Layer 9 of a small transformer language model trained on English Wikipedia (16 layers, counted from 0, width 128).
A neuron's activation on a vector x is SiLU(gate . x + bias) times (in . x + bias), where the dot is the dot product.
The model reads these tokens: ":" "05" " |" "\n\n" "T" "rib" "l" " Night" "s" " Atlanta" " —" " Apple" " Music" " bon" "us" " video" " content"

The vector x that enters this layer's MLP at each token. A number n stands for (n - 500) times 0.0077.
0 ":": 705,363,534,577,725,609,596,534,509,410,568,525,587,754,473,433,685,428,460,547,461,588,293,594,398,609,632,663,459,504,461,308,485,727,584,410,250,734,192,346,504,709,422,463,600,820,698,403,524,435,554,575,551,348,471,316,307,415,586,477,558,342,408,393,611,565,533,521,464,518,729,163,511,502,453,420,549,480,424,532,407,562,356,604,489,365,815,618,631,563,403,316,576,464,508,477,439,430,403,412,483,961,548,548,544,691,324,624,413,563,595,564,546,273,442,430,534,663,360,464,570,573,366,509,678,580,473,711
1 "05": 574,317,462,366,582,658,630,406,561,624,590,420,581,561,503,633,825,528,326,572,288,408,345,481,404,541,293,503,487,416,526,412,715,695,479,312,439,605,272,418,453,660,514,417,613,670,663,306,586,411,502,399,681,392,254,466,281,539,723,648,492,462,590,389,585,610,458,751,367,553,559,375,513,441,609,399,565,426,466,791,376,572,560,642,651,412,563,699,611,489,436,445,486,578,670,328,681,341,648,331,640,736,463,595,537,388,348,597,529,615,462,534,735,274,377,292,399,609,232,560,597,424,308,458,541,641,353,640
2 " |": 532,366,525,367,590,699,647,355,592,631,774,490,673,607,518,626,806,437,337,568,481,477,382,570,394,478,464,568,505,536,604,556,569,708,624,336,386,614,228,463,407,633,690,480,773,775,600,338,487,474,435,445,541,443,320,542,311,488,678,619,512,282,588,380,524,641,570,834,382,596,499,370,431,492,653,397,542,573,439,729,567,586,627,615,728,463,794,645,543,552,437,212,458,340,691,418,699,365,618,505,486,671,525,620,528,404,298,553,447,564,480,550,631,316,421,282,537,610,481,498,651,373,353,461,551,613,327,557
3 "\n\n": 565,432,586,525,405,789,671,487,579,544,545,488,657,691,518,604,754,493,229,421,516,532,265,560,352,629,596,624,673,355,431,369,543,615,588,323,476,625,243,528,428,631,544,514,720,754,637,211,417,393,400,357,587,445,282,449,294,389,793,563,549,277,506,335,578,604,548,828,393,680,506,356,393,468,630,490,459,524,466,608,435,610,466,630,603,249,666,701,550,490,549,388,339,498,537,290,680,353,574,515,641,719,412,470,536,401,395,489,615,549,481,606,600,311,388,411,506,611,527,493,540,386,398,387,543,737,365,582
4 "T": 656,448,556,339,601,697,657,377,671,531,592,435,574,760,406,512,724,430,338,303,344,546,348,612,439,496,499,617,479,488,305,455,435,671,515,299,457,729,347,508,431,594,523,485,613,597,675,176,472,391,533,609,639,565,379,542,267,576,639,542,531,283,696,366,749,567,365,821,376,718,655,323,489,566,643,589,414,525,468,602,455,685,471,581,672,352,625,630,598,344,377,408,271,604,534,396,713,322,634,488,486,620,378,618,494,482,302,516,582,615,421,572,615,436,585,301,415,617,375,615,420,435,335,711,549,513,298,418
5 "rib": 655,383,757,488,494,654,465,483,333,652,628,388,533,644,450,701,688,402,434,460,490,623,206,507,369,491,511,563,563,535,475,529,451,765,516,280,587,633,350,553,465,561,496,422,552,446,498,306,405,393,352,451,618,484,269,561,258,583,688,409,490,487,686,336,537,581,444,665,374,728,565,116,502,472,653,551,491,379,611,713,557,769,557,580,616,545,569,573,659,399,416,491,439,464,390,460,508,296,532,435,424,664,528,657,468,565,422,667,585,671,281,499,647,292,714,417,453,807,187,600,531,672,349,730,537,541,440,478
6 "l": 654,313,735,396,581,651,546,440,437,491,729,533,684,609,449,615,734,644,392,440,414,580,419,472,426,471,455,542,484,356,496,530,490,680,435,394,358,543,129,535,424,639,573,384,436,605,676,397,501,434,378,492,566,404,325,555,191,551,730,522,483,299,742,374,361,627,450,892,314,553,539,190,470,538,626,470,545,380,514,736,348,577,460,497,654,411,632,884,628,499,516,623,484,538,462,407,481,336,601,540,474,623,433,674,403,350,385,547,606,549,356,484,666,338,590,456,496,682,293,522,445,662,370,698,452,573,490,509
7 " Night": 611,260,505,368,495,737,605,559,695,578,497,614,522,818,477,550,764,503,379,354,458,497,311,525,392,398,437,666,464,468,374,490,465,629,359,423,511,536,204,355,486,626,566,333,537,588,610,238,507,419,393,508,689,353,358,382,280,650,689,582,458,434,633,268,568,423,539,742,381,447,492,197,519,411,571,454,565,527,401,716,443,609,578,604,705,339,646,834,650,567,478,493,434,355,421,428,608,316,588,492,400,648,521,651,682,294,425,665,627,415,409,468,507,310,747,398,510,528,338,569,513,555,272,577,459,557,422,374
8 "s": 669,276,649,364,523,639,532,487,581,643,751,548,566,677,483,564,823,410,313,281,516,665,427,500,568,403,442,606,483,524,518,472,498,592,485,523,436,649,27,388,461,357,645,392,524,426,558,382,484,362,393,505,632,184,442,517,247,583,743,560,458,417,673,317,502,581,509,841,351,589,457,220,497,505,602,383,522,535,537,589,505,608,577,628,783,341,582,783,463,478,514,553,437,482,629,415,733,367,527,384,452,682,517,659,493,435,442,577,489,581,492,443,481,355,643,387,513,543,251,381,516,467,292,684,452,522,501,414
9 " Atlanta": 605,311,470,417,554,625,631,593,566,697,679,514,493,597,502,693,854,504,307,384,480,600,354,489,419,516,550,741,424,503,407,480,464,630,311,453,339,651,250,334,295,461,607,403,503,570,629,289,535,347,410,608,700,214,393,426,303,424,641,481,454,479,460,350,569,547,381,773,347,519,370,205,504,513,675,369,522,549,392,575,367,620,631,543,684,146,529,748,514,556,535,381,533,433,648,306,624,395,487,391,543,666,477,712,585,385,453,645,480,470,397,366,499,229,619,476,515,451,316,608,557,454,407,549,488,703,413,394
10 " —": 513,309,523,272,554,576,714,566,531,573,685,437,600,596,463,589,791,437,379,287,588,542,444,510,372,617,529,581,502,380,620,506,452,700,586,410,465,712,288,420,425,570,611,437,685,691,730,399,375,332,474,565,607,323,453,536,408,457,718,507,537,274,521,422,641,615,375,755,357,507,502,311,464,365,617,325,480,532,405,704,386,680,573,699,906,300,630,640,482,539,449,315,397,486,575,492,856,335,462,278,539,646,588,632,496,345,542,639,472,513,496,644,521,383,573,422,278,412,398,523,574,461,358,425,592,649,354,392
11 " Apple": 689,441,493,381,565,661,617,621,625,519,570,490,587,489,539,672,701,375,389,439,338,491,305,428,332,472,471,800,407,419,388,519,563,605,396,321,544,568,155,491,434,516,544,487,512,605,643,251,433,253,449,490,608,403,374,278,228,515,673,660,503,474,597,460,563,620,443,824,256,509,455,294,524,522,608,525,476,487,374,687,410,657,618,614,711,174,664,596,694,371,452,446,509,456,571,403,541,298,592,361,514,786,406,768,534,448,442,642,574,585,426,564,677,376,685,502,501,452,324,616,580,334,314,540,517,507,403,403
12 " Music": 658,149,524,401,605,620,544,607,454,596,612,459,427,588,541,593,788,459,331,425,493,506,289,369,506,360,550,556,479,430,431,578,528,652,478,268,430,692,229,445,416,536,535,426,552,618,519,350,500,328,365,366,638,321,430,461,274,483,636,553,489,309,774,401,501,434,370,717,333,484,532,277,512,479,609,329,429,517,484,669,538,811,620,617,821,191,667,701,604,578,541,504,538,371,585,373,690,478,618,463,431,658,506,783,517,506,375,624,560,434,408,574,655,316,459,482,576,358,306,518,518,464,226,587,527,494,438,361
13 " bon": 587,193,638,303,466,706,556,545,530,521,540,601,504,542,459,655,627,420,414,252,615,528,212,412,458,536,523,518,427,389,488,589,648,604,563,294,287,591,295,484,377,549,810,506,505,617,659,347,371,461,425,397,410,305,428,289,270,345,656,569,521,454,661,335,592,449,362,646,313,570,681,292,601,502,560,216,607,624,538,647,254,707,523,729,629,347,611,715,587,445,596,570,427,407,441,275,609,400,642,400,558,720,565,667,585,413,583,624,587,484,437,447,592,342,505,479,371,483,350,498,583,420,283,594,467,432,331,366
14 "us": 573,329,675,478,519,696,481,494,398,579,751,417,457,617,356,586,780,467,333,329,589,480,381,525,467,421,469,560,354,313,390,466,524,588,493,438,411,640,173,428,391,516,669,414,653,599,830,367,419,358,504,380,592,350,494,523,314,447,651,664,550,398,455,286,556,492,390,856,461,551,766,308,515,486,511,218,545,405,405,592,369,558,500,664,584,506,451,678,520,332,608,622,387,433,524,413,708,522,784,442,510,577,547,612,534,516,592,566,523,460,378,422,579,562,552,502,575,600,175,484,554,624,95,625,394,636,409,380
15 " video": 567,211,494,395,684,728,558,566,820,594,600,388,463,571,530,668,823,532,377,270,431,466,283,429,396,373,444,644,400,309,490,500,493,686,569,348,401,587,247,400,311,515,564,399,712,710,732,396,319,398,537,423,517,306,362,470,382,478,684,587,479,456,541,224,560,444,369,784,366,544,553,396,449,459,515,327,425,514,473,543,342,711,551,659,634,267,553,691,627,508,548,471,463,373,539,235,595,360,608,399,473,878,480,596,520,503,607,574,575,494,374,530,654,472,559,476,531,495,386,530,534,482,276,607,524,579,416,452
16 " content": 541,301,597,438,634,560,540,535,593,564,608,451,407,599,621,674,785,490,414,358,454,523,344,579,492,322,522,665,417,269,487,545,560,540,531,401,408,603,171,426,377,519,694,371,648,677,686,305,389,450,509,365,593,320,348,508,325,428,726,637,474,410,519,251,591,419,440,772,454,546,549,352,473,533,665,218,553,518,403,541,452,690,666,732,658,242,582,656,575,366,500,630,368,411,486,324,693,445,646,395,397,844,506,714,444,511,566,589,423,637,365,569,766,476,516,495,533,442,350,508,533,492,243,644,563,548,353,471

Each question shows the input weights of one neuron of the MLP. A number n stands for (n - 500) times 0.0021.

n599 gate (bias -0.185): 705,681,650,673,460,640,435,470,527,282,486,513,402,425,459,709,354,661,598,717,447,468,523,520,316,539,503,535,639,464,452,493,583,424,413,517,573,481,497,640,671,383,444,546,510,451,507,567,396,510,399,326,584,510,497,556,624,533,554,487,460,468,575,397,267,377,368,573,380,577,589,307,557,507,486,400,604,574,585,391,560,507,643,479,427,681,379,430,563,419,591,512,514,377,620,673,631,500,438,772,503,653,304,415,366,582,388,586,302,636,483,540,457,564,573,415,416,893,348,583,452,375,596,350,500,408,476,514
n599 in (bias 0.029): 360,449,480,410,449,482,493,543,541,435,581,481,665,606,603,459,459,372,510,568,400,393,522,482,528,645,434,561,693,475,434,732,476,532,586,510,383,451,394,343,490,515,497,480,315,423,423,436,411,546,518,451,644,569,520,495,515,557,456,568,497,531,498,520,437,507,463,523,472,454,452,417,408,523,649,470,528,490,586,299,324,480,480,479,553,570,493,541,558,528,562,484,437,301,431,547,459,520,453,500,390,462,343,430,697,686,535,344,611,482,455,518,435,380,536,461,393,421,473,551,607,521,488,406,462,503,275,516
On which token does it fire most? 5 "rib"

n460 gate (bias -0.049): 543,514,436,568,568,478,582,656,476,428,520,484,476,530,534,364,404,490,452,592,490,541,481,540,469,623,447,382,527,635,553,347,599,465,539,606,585,549,523,525,598,399,442,457,505,601,502,539,609,529,393,525,656,514,559,467,552,429,456,507,440,562,455,488,571,435,565,553,474,404,362,448,532,545,663,540,389,676,418,495,444,609,551,547,464,412,420,476,558,505,462,585,426,453,744,655,463,694,463,558,558,538,500,473,560,420,419,648,543,500,487,600,374,422,440,557,681,449,498,621,511,597,567,466,433,404,427,633
n460 in (bias -0.099): 581,582,311,607,424,467,370,447,415,513,412,609,661,391,378,429,641,456,455,355,566,519,359,688,421,571,444,521,438,450,505,539,490,592,425,673,389,551,463,430,517,402,489,478,352,547,400,481,394,622,692,533,475,485,510,442,451,549,440,597,553,650,544,539,517,459,541,513,425,369,616,632,457,475,552,446,470,487,487,505,384,404,319,523,625,448,510,588,435,535,365,387,454,459,605,497,534,442,478,535,585,535,495,552,341,461,555,565,403,380,561,429,532,411,474,595,462,580,451,487,512,403,490,561,563,618,446,395
On which token does it fire most, and how strongly? 0 ":", at about 1

n663 gate (bias -0.186): 370,553,489,515,520,585,406,564,480,500,509,453,394,584,671,497,345,317,643,441,500,475,474,563,454,529,610,372,514,598,721,419,578,451,701,691,520,402,350,560,486,565,479,451,340,423,657,520,298,585,468,470,429,367,727,415,477,583,617,575,500,555,589,446,442,500,539,564,503,587,523,669,570,445,413,608,415,515,485,500,538,543,410,452,506,592,603,529,404,597,283,340,398,602,412,643,494,362,486,674,576,424,549,597,358,446,532,540,526,589,298,432,503,324,567,509,670,528,636,491,403,364,444,629,410,441,527,515
n663 in (bias 0.034): 628,425,526,602,467,489,463,489,600,395,377,536,426,485,399,467,489,461,372,547,437,490,362,484,463,524,586,432,482,527,552,481,454,489,611,431,524,451,463,617,476,553,361,639,354,582,453,477,606,486,500,414,451,372,442,520,635,622,616,548,538,664,423,287,540,660,599,422,516,422,620,530,516,521,506,603,522,541,351,458,568,476,435,579,743,489,378,639,530,328,360,434,425,518,698,602,580,476,629,594,341,414,435,303,458,464,532,460,524,415,520,574,588,565,314,444,508,659,558,641,441,604,583,454,500,412,497,519
On which token does it fire most, and how strongly? 13 " bon", at about 0.47

n152 gate (bias -0.290): 497,456,548,376,632,531,616,409,631,491,620,673,481,417,621,472,488,544,523,418,681,410,527,656,524,437,341,525,340,389,614,400,386,675,442,503,555,550,414,409,488,485,356,581,457,222,677,556,592,623,408,434,333,438,530,653,539,446,465,341,588,462,431,693,669,574,568,430,558,482,316,554,223,551,324,601,687,540,477,432,620,395,442,418,509,310,291,475,500,534,569,426,487,621,503,516,485,414,455,536,612,530,795,422,528,550,590,600,584,621,503,522,479,365,497,610,558,476,580,549,509,590,441,506,488,559,550,525
n152 in (bias 0.000): 560,467,402,478,426,402,531,529,349,535,453,450,473,361,573,489,473,416,470,495,469,561,464,464,534,513,505,566,558,445,366,527,424,605,558,495,420,332,428,440,571,601,578,526,511,479,535,536,577,511,468,430,650,538,644,519,412,445,419,529,487,753,451,636,505,503,405,669,497,458,482,443,553,550,642,603,529,621,478,518,527,667,511,541,585,589,347,532,495,465,394,340,557,428,454,514,637,463,490,582,434,600,669,492,464,456,497,584,390,381,467,589,382,617,349,533,569,677,428,625,472,586,665,585,773,422,460,373
Its two highest activations, in order, are on tokens 3 "\n\n", 15 " video"

n75 gate (bias -0.161): 438,531,415,376,503,345,398,542,509,488,309,542,527,667,473,334,497,622,627,557,645,486,477,456,394,526,385,559,361,653,500,604,432,531,449,466,485,526,488,482,633,401,635,479,375,363,445,514,644,569,446,497,400,361,430,565,389,477,605,597,369,427,433,535,553,486,388,497,574,399,618,350,464,524,347,523,407,406,712,560,443,388,527,413,342,409,500,356,420,575,474,320,457,399,544,488,400,359,454,553,569,262,506,489,395,632,571,393,600,618,650,651,468,521,318,387,479,676,480,736,560,434,322,503,443,679,497,433
n75 in (bias -0.049): 461,451,571,441,456,570,450,514,483,512,462,644,340,553,448,542,285,512,472,654,577,505,393,500,481,640,420,419,426,601,377,557,588,492,422,425,454,383,491,388,478,417,408,304,515,550,537,598,427,522,344,483,660,556,413,470,545,314,415,572,505,452,357,469,541,549,502,592,510,541,579,486,544,495,470,493,527,451,449,458,471,464,393,379,473,421,545,507,577,622,277,459,475,477,432,621,588,576,365,374,573,568,587,397,480,505,572,606,579,448,424,392,363,490,500,415,527,549,495,412,539,485,430,466,488,453,468,438
On which token does it fire most? 4 "T"

n548 gate (bias 0.045): 467,666,425,363,600,509,442,570,521,690,500,550,497,394,509,441,428,503,483,452,481,693,546,480,433,370,378,261,559,631,551,449,621,613,609,392,482,588,711,503,410,210,485,480,562,523,524,517,414,420,521,455,494,714,446,629,451,543,458,572,611,486,330,540,445,546,412,482,556,573,520,547,589,584,651,383,388,560,509,537,506,329,523,363,362,613,497,411,315,473,344,376,560,520,678,680,384,405,517,597,477,670,368,572,573,661,448,474,456,509,457,378,349,402,598,488,530,500,474,527,486,467,429,692,509,419,413,623
n548 in (bias -0.076): 488,528,521,750,500,398,533,427,500,465,514,559,598,609,521,550,548,519,609,419,633,527,510,539,484,441,510,336,495,518,585,605,513,383,400,473,613,477,485,403,513,369,530,487,456,582,529,596,626,566,622,379,521,642,472,571,428,361,560,417,539,458,448,589,451,490,454,500,531,626,469,556,450,420,446,441,595,553,456,586,350,443,539,595,476,446,698,613,482,365,500,462,613,541,324,358,490,400,485,372,533,385,641,527,649,497,368,562,619,591,594,367,604,632,592,347,403,406,551,484,378,439,452,458,558,551,569,259
Its two highest activations, in order, are on tokens 0 ":", 15 " video"

n542 gate (bias -0.172): 478,519,503,613,349,560,592,463,526,375,488,403,549,433,532,382,404,342,457,525,587,389,623,391,503,377,582,628,310,545,475,552,549,396,577,412,377,467,434,518,506,517,578,480,366,559,593,519,374,840,385,535,287,522,614,441,600,643,503,604,528,478,606,611,413,539,541,426,608,608,393,628,635,570,474,431,343,584,418,640,534,478,509,633,540,585,567,546,645,534,525,608,576,575,528,445,470,377,514,262,538,437,313,443,403,600,494,636,534,581,530,595,390,621,446,430,580,530,514,477,419,416,437,397,671,596,454,567
n542 in (bias 0.166): 489,591,607,521,536,678,459,618,308,479,503,517,443,586,530,458,271,378,520,511,462,523,483,535,465,465,474,404,466,392,548,524,531,555,512,512,405,284,690,470,474,743,525,558,435,546,413,469,491,521,381,315,479,371,653,497,616,674,593,634,444,556,584,730,485,474,354,559,479,621,547,522,527,661,378,491,494,365,378,483,678,200,533,454,462,310,456,533,438,491,378,529,470,517,650,545,474,569,405,468,443,630,415,573,402,488,523,615,474,467,484,611,518,473,486,497,378,460,523,761,506,326,369,366,453,687,503,548
Its three highest activations, in order, are on tokens 15 " video", 8 "s", 4 "T"

n39 gate (bias -0.068): 482,470,488,523,512,336,496,581,496,407,489,525,468,614,504,443,618,483,451,438,478,393,543,498,508,441,510,513,510,531,528,532,557,506,575,557,408,582,430,372,496,464,568,551,405,427,572,488,431,479,529,528,538,396,532,355,551,455,457,594,434,584,582,544,514,605,464,293,479,461,594,395,446,521,528,423,479,431,537,484,419,578,442,397,409,596,488,508,465,481,378,470,438,373,437,485,504,561,526,444,534,477,405,394,642,451,441,556,623,635,515,532,385,393,551,398,483,424,500,583,563,525,548,400,539,439,498,460
n39 in (bias 0.003): 493,409,574,520,528,540,475,502,495,451,435,424,607,341,777,492,449,616,559,536,343,517,461,549,458,670,607,471,526,448,582,454,450,495,402,333,475,449,444,557,453,502,273,527,535,488,561,459,528,459,697,467,487,556,515,450,407,628,435,522,585,479,613,351,649,502,505,545,660,475,448,462,477,269,546,610,598,520,508,459,492,490,385,451,525,418,426,510,510,495,436,498,701,639,505,597,522,533,441,438,376,460,592,450,542,505,458,408,572,510,716,604,537,432,493,451,593,495,520,538,490,624,587,432,460,436,400,569
On which token does it fire most? 0 ":"

n153 gate (bias -0.212): 450,478,593,467,368,661,474,497,398,490,541,550,373,429,563,497,389,595,640,342,514,318,471,506,494,526,541,726,222,477,572,369,751,387,293,702,464,509,570,561,588,526,331,477,484,603,520,510,606,463,341,715,550,506,314,445,477,590,503,513,346,494,536,503,516,465,354,552,477,536,322,632,586,601,392,606,503,440,406,434,365,367,628,415,287,539,532,447,569,500,307,607,571,640,615,550,538,662,705,572,471,556,320,497,524,524,718,464,325,537,452,513,373,374,538,439,510,351,653,632,362,580,330,467,428,634,751,517
n153 in (bias -0.074): 505,411,474,538,532,588,369,609,543,470,721,480,403,449,476,524,505,390,550,497,554,485,605,426,360,581,271,528,548,445,533,505,525,503,559,629,580,567,567,555,511,396,430,466,503,646,440,575,385,446,414,612,400,510,417,503,591,529,482,655,564,427,579,381,592,534,546,479,516,337,392,652,610,537,549,438,543,565,460,505,454,232,497,500,356,518,615,562,377,387,544,486,533,508,552,514,561,379,430,311,562,394,519,662,459,519,392,537,529,535,349,411,355,366,543,426,476,606,599,548,403,473,410,645,276,530,459,462
On which token does it fire most, and how strongly? 0 ":", at about 0.23

n5 gate (bias -0.195): 472,481,644,493,526,510,455,581,399,480,652,488,699,415,311,464,221,644,444,469,438,413,368,445,465,375,330,360,724,403,656,353,497,670,683,590,575,663,598,564,584,522,294,474,441,599,493,550,375,342,398,560,315,279,541,653,494,398,416,574,305,457,484,570,397,522,563,480,474,572,551,579,615,523,413,481,467,744,500,648,477,417,311,497,451,477,519,300,311,470,740,500,356,740,484,503,447,579,379,607,494,461,568,432,537,487,568,617,435,530,713,533,578,296,475,470,598,604,465,572,512,424,475,700,412,480,513,457
n5 in (bias 0.065): 520,410,423,441,384,655,505,623,526,336,579,500,535,483,670,511,503,476,490,450,442,510,485,479,692,613,389,462,502,567,520,454,610,503,461,718,450,558,439,513,443,513,580,492,416,590,409,657,360,550,669,586,346,411,548,464,536,521,537,727,537,577,696,411,378,508,447,471,524,571,415,569,611,523,516,574,379,550,442,472,416,384,597,557,393,617,505,542,495,532,536,682,640,477,612,511,543,532,526,555,406,657,505,527,375,473,407,531,479,428,660,516,671,521,557,438,397,538,469,471,707,418,430,447,416,471,481,473
On which token does it fire most? 5 "rib"

n638 gate (bias -0.127): 469,424,403,426,531,604,532,485,423,423,582,523,549,476,518,442,511,412,437,583,453,473,572,433,469,422,511,525,397,417,496,547,597,498,630,480,465,400,359,573,611,565,609,454,465,478,585,549,414,576,556,574,502,635,562,608,424,561,481,522,540,538,535,631,389,601,547,474,560,399,513,523,436,559,466,541,520,540,587,642,711,526,593,505,460,461,500,493,515,556,714,480,538,532,614,468,559,622,461,592,543,551,289,552,470,457,435,496,498,392,542,547,474,453,502,541,558,408,586,365,433,399,513,453,524,477,563,493
n638 in (bias 0.025): 449,387,595,510,602,529,514,517,609,465,672,523,471,487,417,461,594,435,527,565,439,507,557,564,538,505,425,442,500,550,528,579,454,510,536,458,403,516,561,619,622,481,553,571,367,673,321,514,478,542,510,591,576,381,526,492,580,431,505,519,541,392,552,631,586,533,290,527,601,427,405,376,403,555,577,359,495,520,661,479,464,650,430,425,512,701,609,536,454,656,554,502,379,526,521,559,468,546,509,519,565,399,529,541,485,552,619,457,402,539,375,654,478,534,452,488,439,526,394,512,509,360,461,417,440,354,436,616
On which token does it fire most? 2 " |"

n610 gate (bias -0.114): 552,596,633,547,508,527,604,573,459,631,506,523,599,466,517,511,398,383,662,523,638,368,596,527,462,553,639,321,464,422,479,544,487,489,720,575,511,604,553,531,500,566,603,583,440,492,459,503,407,541,360,414,431,495,614,472,311,487,526,412,560,562,449,384,503,524,636,446,467,546,741,558,347,411,472,426,500,514,417,581,565,484,500,415,386,535,513,402,641,486,556,524,403,608,508,409,427,366,389,657,607,565,568,490,424,256,417,403,468,547,357,503,473,593,324,411,448,447,674,582,650,571,477,383,554,586,472,630
n610 in (bias 0.176): 537,558,526,439,476,709,487,391,401,355,405,500,601,450,298,497,588,567,381,420,627,517,515,477,549,477,399,467,370,492,505,409,470,522,545,508,293,452,576,398,474,556,461,526,479,503,532,548,579,368,426,591,431,558,582,312,590,472,375,546,516,562,369,548,616,541,444,641,586,450,392,395,381,327,734,497,371,497,569,465,700,510,599,546,484,619,505,563,516,437,495,469,457,472,584,471,395,503,533,479,477,576,443,554,484,473,443,604,420,516,525,550,619,724,527,538,650,490,515,524,600,532,684,563,662,423,577,457
On which token does it fire most, and how strongly? 2 " |", at about 0.42

n437 gate (bias -0.095): 533,552,531,550,402,514,469,437,621,320,464,467,623,391,494,430,585,414,500,397,549,398,457,418,500,429,375,503,585,643,702,453,585,485,647,604,387,478,632,518,469,610,543,463,543,506,612,489,491,518,375,341,377,360,610,663,367,517,574,392,468,426,667,595,397,615,743,578,685,523,534,438,500,634,268,503,529,523,558,361,668,611,454,575,474,489,514,497,523,558,429,474,660,637,629,568,600,512,615,434,542,549,569,557,578,437,640,451,608,453,627,614,374,337,539,473,419,405,643,448,486,544,655,381,540,394,515,326
n437 in (bias 0.076): 464,363,699,543,523,435,495,385,437,567,609,652,579,561,528,586,626,446,514,543,583,569,446,562,540,574,481,537,469,550,560,582,505,579,593,430,485,485,644,539,299,279,413,488,563,571,518,585,439,492,495,652,579,269,564,524,505,498,668,445,508,552,493,647,614,522,405,420,490,533,463,465,670,348,407,316,477,396,473,466,530,507,553,529,585,480,549,401,585,386,520,541,420,532,498,367,416,622,387,535,488,362,480,557,531,492,488,485,398,508,492,490,488,596,493,500,654,330,529,495,493,454,563,601,510,420,459,485
On which token does it fire most? 10 " —"

n170 gate (bias -0.205): 411,425,447,595,372,436,518,280,554,429,569,471,635,456,417,488,559,544,672,704,465,520,345,473,545,515,383,336,581,464,367,330,419,465,703,466,482,576,338,276,461,459,420,542,497,598,540,585,643,561,549,577,512,465,353,588,500,613,488,566,548,471,554,518,321,571,392,542,688,512,622,531,335,452,475,488,345,549,272,456,403,631,403,531,424,386,453,482,231,421,482,593,565,380,509,543,512,448,547,449,325,379,382,285,365,481,503,596,506,220,602,614,422,524,578,631,388,573,494,461,561,635,445,470,521,438,543,432
n170 in (bias 0.013): 645,453,513,495,594,456,551,500,697,378,489,463,542,587,476,597,548,564,579,515,591,547,436,526,423,594,638,546,377,503,550,585,416,330,521,489,609,480,427,575,590,467,535,462,505,396,516,543,617,259,500,436,424,588,472,554,528,505,596,630,492,559,719,467,418,457,568,541,614,521,428,532,495,626,364,437,620,461,530,607,482,538,593,473,430,633,469,565,640,361,480,472,380,477,495,603,585,631,311,614,362,624,528,466,484,315,438,394,528,698,467,563,379,578,460,441,466,535,417,555,522,621,430,492,544,410,606,524
Its two highest activations, in order, are on tokens 14 "us", 6 "l"

n229 gate (bias -0.087): 575,651,503,744,589,503,661,510,477,594,626,435,530,473,477,513,580,507,453,481,329,678,406,487,653,494,589,486,406,620,774,540,349,702,431,540,540,440,513,649,441,545,324,403,290,365,416,525,721,483,411,349,643,596,548,455,358,594,365,290,484,553,361,542,432,628,424,513,372,507,484,589,556,555,672,625,596,337,702,500,517,474,480,609,579,539,394,424,451,560,381,716,608,570,471,624,604,814,551,425,490,513,516,397,459,456,536,239,507,527,507,703,441,533,616,578,434,465,522,441,444,407,333,530,569,648,607,306
n229 in (bias 0.007): 347,547,447,511,456,617,663,645,534,654,377,517,542,444,405,392,439,351,512,470,470,282,671,505,384,385,422,589,515,526,557,484,510,386,479,420,555,545,553,396,708,614,538,592,521,500,513,548,570,471,484,428,503,457,566,546,424,559,604,595,464,515,508,450,528,606,503,414,453,661,549,539,571,559,465,497,490,613,561,585,458,523,518,503,360,482,421,351,508,628,559,624,633,387,422,550,510,560,586,433,653,710,446,630,570,529,574,428,559,519,481,416,551,427,413,447,411,372,490,573,678,471,468,508,604,625,648,521
On which token does it fire most? 4 "T"

n265 gate (bias -0.226): 638,554,531,454,583,637,469,472,330,491,541,505,644,479,442,391,517,439,438,473,690,527,587,685,382,561,508,589,546,635,495,710,495,536,543,485,543,503,528,468,466,594,348,576,372,467,246,629,363,612,446,436,353,552,503,494,595,701,562,475,514,277,514,428,492,398,552,565,565,463,427,641,503,663,480,445,543,448,449,571,394,497,568,497,404,683,506,534,588,692,442,451,506,442,600,468,366,603,478,557,698,523,591,653,388,477,458,579,478,448,386,488,506,477,402,468,557,478,569,660,606,365,456,549,440,535,688,726
n265 in (bias 0.018): 555,604,463,500,508,485,629,326,538,557,477,538,503,450,574,464,619,542,268,546,572,630,478,520,470,455,385,521,522,470,398,541,449,524,535,593,454,439,473,451,555,525,569,398,414,349,387,398,604,411,536,505,513,593,520,487,530,426,476,517,407,455,401,456,532,323,571,495,452,442,468,630,658,408,484,441,563,536,436,534,477,326,603,414,581,375,443,358,480,688,408,452,575,431,429,546,507,480,475,402,437,530,588,457,453,424,453,610,572,418,434,610,540,401,365,508,284,603,549,485,640,538,425,480,470,423,364,291
On which token does it fire most? 2 " |"

n212 gate (bias -0.218): 459,477,537,400,714,511,358,601,519,542,520,410,436,579,436,442,475,421,665,490,506,432,505,503,659,489,621,480,534,578,531,494,443,523,650,371,612,337,550,587,443,220,632,546,375,497,489,332,420,470,508,480,492,426,550,523,586,404,555,495,473,469,605,362,600,415,521,394,508,429,532,482,503,592,385,622,615,453,442,371,187,478,465,392,574,497,489,519,590,552,433,559,556,545,577,606,437,442,564,451,468,574,473,435,653,390,411,516,481,628,577,489,497,324,581,419,448,310,550,640,573,613,642,601,505,483,561,628
n212 in (bias -0.019): 522,502,413,317,571,487,561,521,630,519,581,446,264,514,656,489,540,546,535,513,436,530,664,487,510,408,563,486,381,333,592,604,590,541,555,353,563,508,644,524,523,650,418,605,526,487,346,480,537,402,679,481,426,553,525,345,449,326,642,600,482,441,518,348,590,366,497,534,383,560,503,473,405,528,540,566,503,508,309,342,516,626,552,454,383,575,403,411,427,597,546,552,639,308,533,439,437,442,543,573,555,404,593,394,379,468,477,391,523,532,538,508,557,579,470,454,458,437,553,490,597,437,543,461,610,585,489,492
Its three highest activations, in order, are on tokens 6 "l", 8 "s", 5 "rib"

n643 gate (bias -0.206): 301,417,669,462,680,519,500,417,608,332,299,462,553,631,597,438,358,535,558,447,703,618,442,457,561,333,521,594,494,308,506,459,414,410,488,570,568,589,536,446,430,548,503,552,611,349,513,485,537,397,640,554,547,425,623,706,252,597,509,570,623,573,524,530,610,428,455,509,420,543,424,607,537,427,430,647,460,447,484,652,488,460,302,218,367,476,409,317,546,500,297,542,557,488,584,544,533,444,527,685,452,642,617,450,503,589,463,448,546,525,529,704,448,394,294,424,407,530,539,305,559,365,432,621,367,525,396,550
n643 in (bias 0.074): 597,651,423,598,431,426,370,566,579,542,479,452,541,431,565,513,562,513,459,368,654,454,385,570,503,523,557,311,447,435,515,456,368,548,551,594,531,517,490,605,422,535,465,457,495,612,479,557,438,384,474,492,435,446,639,662,585,638,444,440,383,478,553,559,540,470,406,719,408,630,435,541,451,439,531,656,608,528,303,318,454,585,396,479,505,513,600,451,497,626,488,486,605,376,617,516,502,526,602,576,618,464,505,599,482,455,440,442,503,458,460,456,477,590,549,500,564,673,512,610,485,508,453,359,617,344,373,638
On which token does it fire most? 4 "T"